Layer 2 of a small transformer language model trained on English Wikipedia (15 layers, counted from 0, width 64).
Take only the direct path to the model's output, skipping the later layers: a vector added to the residual stream pushes a token's score in proportion to its dot product with that token's output vector.

Output vectors of the tokens that the questions are about. A number n stands for (n - 500) times 0.005.
"phy": 346 557 424 423 526 443 488 565 697 421 570 358 698 447 517 437 555 521 446 688 688 607 422 403 421 462 506 510 663 348 659 615 226 491 516 715 433 610 344 457 695 692 580 480 518 415 422 495 470 234 388 507 725 566 382 657 182 212 638 329 455 506 711 519
"ment": 391 753 330 484 525 234 487 361 585 578 768 420 592 216 638 580 517 441 420 556 637 571 633 484 364 703 407 563 630 492 482 372 517 636 85 717 516 586 498 559 497 422 423 739 449 600 503 372 534 499 294 574 473 319 432 338 546 493 305 628 616 669 556 392
"enz": 325 501 528 504 395 726 501 457 482 366 427 566 764 517 362 533 653 307 432 614 673 532 477 754 349 640 506 575 548 358 519 339 488 448 466 460 359 466 489 596 497 586 509 361 471 474 376 299 490 526 447 604 681 629 430 677 494 534 487 642 389 435 431 531
"century": 436 318 569 640 509 828 505 655 321 434 579 352 667 460 331 216 644 572 378 640 522 580 564 792 254 784 412 617 369 360 369 483 346 839 100 369 342 528 471 682 662 579 490 702 551 370 524 325 843 602 431 401 627 458 541 668 238 214 406 513 770 470 330 448
"ilia": 321 541 550 550 458 555 520 486 772 406 358 377 384 383 336 529 443 537 352 675 471 472 488 743 773 722 501 637 635 265 703 213 352 539 525 669 488 558 238 559 732 778 338 440 520 365 580 346 773 658 346 581 635 458 359 264 475 342 488 484 577 545 389 445
"dal": 531 536 532 607 593 580 484 328 333 418 539 443 735 443 479 292 513 541 435 656 626 594 595 336 539 671 475 740 629 394 568 422 342 400 439 435 515 515 527 372 404 361 313 440 467 343 504 515 695 507 369 558 596 650 385 595 547 493 524 534 558 354 637 497
"DST": 559 423 90 562 435 378 453 793 548 445 389 235 843 286 516 497 669 564 175 481 976 460 76 513 488 674 493 850 418 329 800 525 83 899 591 387 784 569 194 475 550 830 522 644 445 266 229 182 547 642 476 507 683 551 337 560 375 332 278 255 978 482 738 667
"gor": 421 651 565 532 571 215 506 425 474 597 222 319 568 565 512 542 454 557 391 683 679 580 506 449 499 590 336 782 502 519 555 361 440 486 660 483 406 472 489 341 494 512 391 583 520 330 487 568 614 531 356 538 609 514 551 471 490 568 600 334 430 557 681 368
"Gls": 503 604 412 461 334 500 393 817 541 239 506 486 599 140 601 808 733 646 438 602 546 626 323 638 554 651 623 694 709 234 560 527 56 752 295 563 622 477 501 554 313 642 144 441 572 477 470 389 585 542 550 551 657 582 579 608 363 227 489 460 414 436 320 318
"ised": 558 359 665 320 605 637 498 444 621 348 330 465 518 283 550 446 530 428 382 454 399 481 724 418 524 670 443 498 727 366 622 418 488 543 580 339 554 550 508 794 569 630 329 617 511 602 497 388 477 577 415 477 604 538 429 440 450 706 324 463 717 414 384 352
" your": 456 492 145 521 580 346 561 730 387 349 490 581 755 448 354 441 440 387 525 636 444 422 571 644 612 627 468 434 477 419 497 615 484 733 433 434 362 653 538 317 452 596 378 728 495 231 490 272 357 614 432 679 584 442 596 705 575 570 440 451 596 592 469 450
" Label": 463 495 541 471 253 747 482 430 711 496 354 432 664 543 236 772 420 567 549 467 442 718 517 876 399 551 652 468 559 400 588 473 403 565 290 486 580 498 378 294 372 496 629 646 477 426 335 366 417 423 489 471 635 620 401 748 652 505 332 301 618 491 559 360
"ical": 518 292 614 385 624 640 547 741 725 538 302 440 558 334 380 409 476 554 219 611 520 346 407 423 492 618 517 587 693 408 637 573 598 652 265 434 445 241 666 582 684 523 671 532 484 549 573 82 492 555 527 547 612 437 531 393 389 714 310 510 705 451 412 305
"\n": 608 537 636 597 364 520 428 451 600 625 592 356 425 450 408 431 589 398 540 628 387 250 622 457 680 476 547 418 415 554 283 658 600 490 588 448 574 342 558 640 414 367 638 627 463 608 707 728 557 345 409 504 420 371 360 455 491 579 510 500 294 499 594 391
"š": 452 610 514 566 468 359 471 468 576 585 453 379 535 448 462 493 612 494 595 644 714 410 349 758 422 464 316 660 458 369 591 489 418 737 547 392 533 791 554 381 427 457 213 433 472 448 593 438 684 506 527 563 627 517 451 599 394 634 604 256 408 376 368 470
"Music": 473 442 354 530 417 340 494 804 664 660 437 315 676 385 236 717 570 585 278 575 613 541 500 299 367 695 521 508 487 478 617 514 438 558 276 345 260 576 563 284 417 480 561 602 538 486 298 446 423 587 416 471 590 472 526 667 667 530 570 468 799 515 478 604
" Olymp": 465 540 497 565 433 537 445 677 575 386 327 414 540 460 212 576 482 606 520 593 673 541 374 558 345 412 238 666 582 410 428 502 441 616 472 496 622 567 588 528 461 616 492 501 502 466 462 421 453 702 577 531 497 533 451 571 517 418 503 642 389 475 423 485
"season": 542 481 368 414 279 432 464 649 414 582 448 606 532 396 241 591 307 669 609 531 716 488 461 409 547 696 237 613 574 365 606 536 248 534 328 488 553 433 421 212 647 428 371 623 571 501 636 614 660 520 411 505 648 633 643 304 476 555 325 629 796 403 545 535
"urch": 218 568 263 664 465 632 513 559 502 626 438 400 393 307 504 494 454 690 228 456 483 569 450 808 411 747 451 677 501 372 542 536 508 441 264 608 600 521 416 465 664 450 630 553 475 518 302 360 741 711 477 549 613 536 340 462 238 185 631 556 601 668 592 405
" of": 608 461 670 443 706 383 565 540 520 540 652 498 289 506 456 565 569 397 435 418 557 525 480 369 503 440 576 393 432 496 452 710 422 418 411 586 482 390 500 713 465 521 588 495 508 686 480 416 492 453 398 475 435 173 532 417 440 606 630 587 549 442 653 485
"order": 409 400 478 264 470 612 457 427 684 627 621 492 825 461 229 321 533 573 551 629 398 466 304 612 402 651 586 737 689 527 411 394 248 593 311 527 616 619 259 730 537 474 528 632 532 456 381 390 642 503 409 477 673 659 532 532 238 330 396 461 713 479 365 516
"vel": 346 435 377 370 508 485 497 545 486 502 467 383 580 551 758 614 512 489 472 630 696 559 673 640 340 572 286 615 739 588 485 546 596 415 478 376 479 511 467 466 502 469 526 472 475 394 514 544 586 448 339 472 605 594 456 254 390 594 402 345 436 509 618 521
"come": 369 547 531 641 666 247 517 630 567 482 321 733 624 550 323 453 277 282 607 583 555 584 395 370 463 729 646 533 559 538 499 573 200 578 360 360 358 678 333 506 654 375 446 643 553 341 276 523 501 457 421 547 588 625 630 598 400 523 522 399 623 514 465 612
" )": 628 796 367 575 409 644 445 632 336 653 572 613 664 448 555 466 590 343 468 615 484 454 508 593 577 509 490 629 492 346 449 304 642 640 540 372 523 362 519 452 657 383 363 578 543 264 541 296 565 513 441 397 558 249 527 476 437 333 525 441 594 545 464 610
"cut": 283 241 601 654 567 494 500 662 505 690 547 527 691 454 375 538 458 488 387 490 588 464 465 298 197 565 398 412 614 361 446 472 490 646 418 685 516 688 266 439 643 669 337 674 471 460 460 482 680 526 454 556 611 526 570 577 409 402 311 270 613 429 723 567
"body": 479 386 266 539 603 277 542 500 505 549 573 459 527 420 519 546 235 592 563 548 648 460 611 419 493 675 515 508 504 644 600 652 284 780 417 464 313 632 410 292 590 649 489 581 554 314 593 279 447 671 351 416 601 655 526 680 541 426 416 231 541 500 632 367
" aged": 526 646 605 485 510 507 482 659 241 403 737 467 391 475 460 400 572 378 557 469 647 573 344 693 445 613 503 566 676 343 373 459 304 447 462 430 411 516 436 240 428 693 507 475 556 447 411 485 690 477 520 633 585 456 520 680 559 615 315 410 587 538 627 333
"um": 348 664 605 529 439 374 538 461 580 633 643 339 592 303 580 361 553 585 368 688 232 482 623 425 340 424 441 500 388 542 602 665 512 449 565 609 335 504 387 542 448 571 415 493 487 435 398 505 507 526 650 504 502 445 529 401 416 688 432 602 574 629 530 563
"ires": 343 516 411 549 540 587 482 497 721 452 400 505 498 196 389 413 632 484 559 557 608 419 438 746 434 667 586 509 716 265 699 428 585 617 446 612 522 557 366 533 563 384 427 429 531 446 600 406 203 578 626 465 569 439 411 486 397 467 458 510 726 443 394 560
"Species": 527 494 540 698 220 442 418 759 637 364 312 325 813 446 312 460 802 599 543 537 698 534 224 493 491 799 630 882 185 452 496 491 152 566 286 394 345 529 477 417 420 449 655 462 536 329 555 353 414 422 601 457 632 502 403 652 336 329 483 372 812 879 624 538

Each question shows what one neuron of this layer's MLP adds at an activation of 1. A number n stands for (n - 500) times 0.00076.

n108: 628 265 407 483 390 698 298 519 511 384 552 292 487 408 538 615 524 561 659 442 447 475 505 389 525 417 362 674 550 501 570 493 351 428 348 838 678 428 521 338 753 388 417 483 589 472 530 344 544 609 586 599 733 513 552 357 519 532 672 441 478 532 503 318
Pushed down most: "come"

n92: 537 435 656 544 588 355 563 430 716 609 565 530 365 405 524 363 432 413 524 494 550 523 640 560 359 485 544 589 421 410 451 424 396 372 411 514 502 540 664 605 493 524 419 770 443 531 413 495 446 457 349 394 350 480 323 401 581 549 554 661 637 517 595 536
Which three tokens does it push up most, strongest first? "ment", " of", "ised"

n86: 395 511 370 538 447 557 508 473 430 612 432 597 469 556 357 674 437 438 572 621 474 609 316 435 507 638 532 380 695 462 630 590 576 515 460 492 568 430 367 475 616 463 415 443 550 549 454 647 407 424 478 419 529 566 569 383 593 606 541 520 503 507 371 573
Which three tokens does it push up most, strongest first? "season", "come", "ires"

n85: 378 595 515 380 447 499 656 353 651 347 475 558 287 348 441 514 405 452 533 625 281 540 489 437 603 517 644 447 400 466 577 454 277 561 385 640 522 507 237 522 604 759 529 516 639 499 494 684 609 446 655 652 547 400 653 389 705 328 379 577 511 663 453 406
Pushed up most: "ilia"

n80: 546 354 608 477 531 319 417 310 340 579 525 685 410 601 391 515 468 461 330 445 586 477 587 488 403 435 609 410 516 724 375 525 327 683 447 496 540 675 445 534 559 554 491 793 334 595 778 593 350 528 703 375 520 497 520 455 628 613 627 426 371 522 431 308
Pushed up most: "body"

n89: 451 452 545 629 584 599 503 463 347 623 441 339 458 286 447 573 435 540 503 606 517 481 376 602 633 542 623 695 479 567 486 426 661 476 459 711 388 461 400 367 626 355 563 498 409 571 629 588 362 547 438 357 538 431 473 403 489 564 443 534 535 432 580 541
Which two tokens does it push up most, strongest first? "ires", "urch"

n76: 443 435 606 383 491 369 530 474 541 402 357 444 498 672 616 563 438 360 616 556 420 506 589 464 612 451 435 445 489 452 577 406 552 668 585 709 547 504 455 490 490 690 395 581 175 362 570 603 469 573 284 353 458 433 561 352 660 614 641 387 448 631 633 427
Which two tokens does it push up most, strongest first? "gor", "ilia"

n51: 436 416 471 321 482 382 491 571 592 425 451 511 657 631 610 369 637 536 679 594 663 342 611 357 423 297 460 606 447 395 600 532 530 594 540 626 618 534 560 375 318 392 294 571 364 539 735 339 581 581 517 311 691 620 202 555 461 627 407 534 461 540 352 521
Pushed up most: "š"

n111: 544 705 417 461 261 703 433 343 694 446 532 308 605 662 462 412 370 517 514 699 306 580 262 361 383 571 709 553 664 412 546 434 609 409 387 552 594 663 338 651 464 530 551 607 701 591 506 640 500 342 635 613 430 484 448 495 354 440 411 407 397 468 562 437
Pushed up most: "order"

n103: 472 620 690 645 346 510 426 455 573 641 650 548 479 480 432 591 635 440 520 566 469 420 459 519 391 505 427 668 378 506 570 335 483 567 512 380 527 665 515 505 521 434 597 505 373 456 685 605 517 328 472 432 607 599 416 396 597 562 463 466 298 421 416 503
Which two tokens does it push up most, strongest first? "š", "\n"

n178: 551 399 696 353 433 733 538 485 325 444 658 609 521 577 534 304 648 697 364 450 466 566 503 501 564 576 455 486 416 509 534 338 314 660 453 434 481 624 153 562 744 599 307 387 535 394 393 541 472 541 777 362 876 371 378 458 548 446 400 756 495 412 556 371
Pushed up most: "century"

n23: 750 491 351 606 593 462 169 426 625 452 281 501 721 478 680 679 359 480 439 514 555 365 493 466 450 476 461 623 315 608 485 525 483 394 341 691 547 550 518 741 437 545 458 356 647 520 639 602 589 668 640 621 504 416 319 517 383 420 509 382 600 400 239 463
Pushed down most: " aged"

n200: 644 445 506 431 317 610 608 451 262 491 540 566 496 532 438 446 394 690 489 637 687 555 746 653 347 484 556 249 329 679 375 419 540 635 307 401 485 471 367 668 268 779 548 490 537 437 587 401 763 575 497 544 669 609 372 570 427 302 648 87 299 337 808 566
Which two tokens does it push up most, strongest first? "century", "body"

n196: 485 522 531 577 501 553 489 496 653 614 583 389 522 392 513 395 324 654 578 420 693 523 416 777 574 430 482 706 437 565 528 497 438 513 524 532 396 468 700 418 285 550 530 514 446 432 535 425 470 493 498 425 416 590 559 435 205 554 564 409 571 558 455 361
Pushed down most: "cut"

n206: 390 420 532 587 286 417 442 509 380 481 652 484 663 523 668 389 527 569 547 448 737 508 507 614 568 195 407 440 440 433 578 622 502 547 461 567 596 428 521 452 456 657 631 656 490 346 590 357 602 360 528 551 396 473 571 331 323 421 631 484 424 606 481 680
Pushed down most: "ised"

n27: 497 539 467 452 654 411 609 498 429 553 539 463 595 496 410 536 445 536 396 379 497 420 342 682 565 639 477 548 371 525 291 558 420 557 483 511 395 311 625 425 551 445 496 369 488 380 539 486 552 752 435 553 506 502 543 568 567 481 652 337 483 485 553 591
Pushed down most: "ised"

n43: 641 340 479 571 652 418 628 535 456 558 522 782 675 656 376 456 376 596 271 407 486 261 590 487 359 346 357 335 625 571 344 569 461 758 622 319 638 578 553 479 358 471 636 357 465 467 451 422 477 607 513 582 574 486 334 484 254 373 698 498 418 709 777 534
Pushed down most: "ilia"

n36: 453 582 441 274 581 609 378 414 351 787 573 614 551 470 435 613 534 409 581 591 526 586 347 403 364 580 539 537 677 529 584 487 333 512 470 546 552 610 661 443 262 407 514 580 662 511 628 480 642 528 141 603 485 572 541 418 235 419 371 314 475 702 394 462
Pushed up most: "order"

n171: 625 419 511 502 647 739 566 362 476 541 581 497 642 590 568 537 395 603 431 412 570 636 521 524 512 457 482 564 526 522 533 519 497 382 565 437 371 566 516 420 421 516 492 374 420 444 523 484 519 399 485 370 501 546 582 541 332 434 439 400 582 560 583 461
Pushed up most: "dal"

n140: 508 691 374 505 592 582 396 355 575 638 424 619 606 556 469 532 507 517 395 580 314 549 455 454 326 575 586 321 553 448 505 497 507 618 330 619 524 471 413 485 381 558 553 570 590 505 606 519 602 630 510 531 534 565 498 490 498 418 475 363 414 502 304 491
Which two tokens does it push up most, strongest first? "order", " Label"

n93: 618 397 588 511 587 457 602 675 656 401 610 493 506 551 340 598 437 758 324 649 664 585 243 324 701 458 572 447 598 195 496 546 407 839 255 499 672 374 333 608 975 509 421 423 303 488 471 452 376 528 655 452 520 282 322 405 519 614 548 677 540 354 373 312
Which two tokens does it push up most, strongest first? "ical", "DST"

n193: 666 486 355 409 382 491 381 550 542 247 316 612 707 618 641 522 496 587 589 358 466 456 515 555 501 426 402 514 503 423 462 623 488 531 582 525 349 328 561 735 539 272 408 435 609 429 537 476 388 676 717 448 614 555 483 526 351 460 636 523 515 284 551 546
Pushed down most: "ment"

n2: 462 442 555 549 477 667 438 262 710 682 595 386 530 476 458 483 387 344 561 524 359 543 469 493 419 509 497 368 436 618 557 433 499 362 391 571 535 499 424 610 191 621 593 661 605 496 553 442 382 566 666 498 360 598 435 615 457 364 665 437 542 626 645 382
Pushed down most: "season"

n74: 555 574 457 474 541 484 525 291 331 387 605 678 366 484 271 467 532 607 523 612 591 465 608 450 558 412 468 545 457 650 389 406 728 666 572 452 488 381 589 542 662 487 553 439 525 430 452 437 435 547 378 372 548 328 509 322 697 491 590 455 584 581 472 442
Pushed up most: " )"

n184: 608 409 475 604 388 418 547 484 512 657 546 586 571 484 629 650 519 473 511 483 339 520 369 414 346 599 581 455 516 641 553 431 451 425 423 595 457 591 576 576 428 391 502 528 482 651 464 608 746 533 617 404 462 597 469 497 467 382 375 261 365 544 515 424
Pushed up most: "cut"

n205: 301 566 575 491 542 501 464 486 516 522 583 422 549 360 595 434 336 315 354 527 589 608 441 432 555 484 665 435 519 580 525 439 561 493 611 381 463 510 472 395 544 395 552 779 355 387 543 684 350 401 548 420 418 616 569 557 559 637 358 454 524 390 520 601
Pushed up most: "come"

n144: 547 595 477 481 402 498 623 525 560 464 604 523 383 375 437 503 388 527 475 390 478 557 610 551 689 466 460 379 584 566 496 510 468 595 518 480 568 398 569 571 421 611 613 443 447 399 365 424 500 510 650 487 440 378 635 483 472 604 630 456 497 368 588 389
Pushed up most: " of"

n159: 499 567 288 647 650 451 524 521 460 466 466 554 280 403 587 387 595 470 349 470 450 397 454 441 696 556 569 627 312 572 320 411 663 504 505 402 446 539 507 495 484 293 581 462 365 540 382 747 536 504 504 506 586 477 543 396 661 508 539 575 531 591 496 547
Pushed up most: "\n"

n7: 590 556 500 553 493 533 552 514 575 460 488 420 517 506 594 530 517 333 395 524 512 481 403 416 618 471 519 529 492 398 279 308 652 477 546 401 518 405 413 481 561 247 604 620 682 557 515 723 562 490 568 511 378 375 323 391 525 501 632 537 483 607 575 597
Pushed down most: "body"

n12: 457 411 433 476 534 745 584 379 436 526 560 531 653 398 594 516 513 421 619 575 477 618 355 479 524 331 606 584 590 459 432 359 431 314 513 525 456 459 543 397 397 684 427 602 583 398 577 563 532 616 460 475 663 444 450 481 273 352 588 478 508 685 594 350
Pushed down most: "Music"

n162: 441 507 520 345 497 610 567 345 570 372 572 667 549 611 605 508 580 656 481 529 548 513 554 400 467 431 597 493 453 407 438 540 641 518 394 492 421 491 329 581 559 433 419 361 400 489 511 529 418 488 419 468 680 420 520 568 621 507 459 613 496 578 464 358
Pushed up most: "enz"

n121: 505 412 545 502 421 532 432 626 447 467 572 583 618 560 443 454 428 566 386 636 599 518 509 397 571 486 505 464 648 538 575 635 395 585 494 565 570 532 319 449 741 629 408 400 502 367 490 550 415 513 428 596 683 478 527 471 419 458 541 553 479 349 488 377
Pushed up most: "phy"

n21: 461 513 466 444 593 332 566 387 567 470 383 259 356 422 413 415 455 690 579 467 492 745 374 424 553 596 536 453 454 622 549 467 448 491 481 394 436 620 397 531 504 441 486 502 427 503 691 375 402 593 647 555 397 401 656 631 448 696 628 474 600 469 528 486
Pushed down most: " )"

n176: 583 425 624 594 409 308 448 409 592 460 361 659 492 497 255 461 570 437 666 651 478 497 571 452 623 501 365 540 428 585 465 536 423 495 342 358 461 570 493 606 456 541 510 465 620 444 488 493 587 469 589 494 449 532 600 445 560 514 416 426 490 683 597 608
Pushed up most: "Species"

n44: 239 669 474 549 574 471 401 619 399 438 422 339 437 573 670 453 661 512 674 450 442 595 604 508 233 479 471 457 419 377 546 358 537 575 494 427 548 573 344 522 543 370 562 350 527 730 546 554 600 684 473 527 315 490 543 734 475 668 426 513 528 418 454 558
Pushed down most: "ical"

n208: 552 474 474 585 440 652 377 521 706 325 302 415 275 445 634 243 308 403 484 651 534 555 431 503 496 566 593 509 512 354 596 574 547 598 515 616 427 634 621 684 508 606 571 371 574 651 706 534 370 346 577 500 496 408 574 241 593 361 535 526 310 494 570 443
Pushed down most: "Music"

n139: 683 582 433 520 569 541 515 501 447 560 548 382 492 460 290 410 406 676 558 363 461 715 443 623 542 223 723 600 448 607 461 330 474 359 439 446 474 415 406 560 505 507 632 682 497 555 475 381 434 636 559 532 508 392 444 600 547 430 566 599 576 523 502 228
Pushed down most: "vel"

n227: 501 631 475 515 635 551 572 687 502 650 251 419 546 446 456 439 397 367 494 568 349 349 297 380 651 540 572 664 431 582 444 539 622 486 492 491 479 606 415 489 395 248 420 564 569 472 443 493 579 355 373 473 447 582 637 508 688 482 591 548 554 447 444 551
Pushed up most: "come"

n147: 530 362 386 563 560 622 467 361 577 476 529 617 583 468 519 516 540 465 450 447 639 361 707 567 764 330 507 573 553 450 460 507 600 523 554 385 633 358 431 404 407 288 573 619 507 451 635 489 512 470 477 491 359 385 421 564 392 458 594 546 541 665 630 385
Which two tokens does it push up most, strongest first? "\n", " )"

n47: 570 520 527 372 659 640 455 518 396 465 428 423 697 532 676 482 530 460 500 373 609 454 503 477 627 336 483 510 531 497 573 423 465 512 597 559 405 370 547 505 455 313 362 484 571 323 548 469 570 385 419 432 530 673 370 423 531 500 590 627 546 459 694 609
Pushed up most: "dal"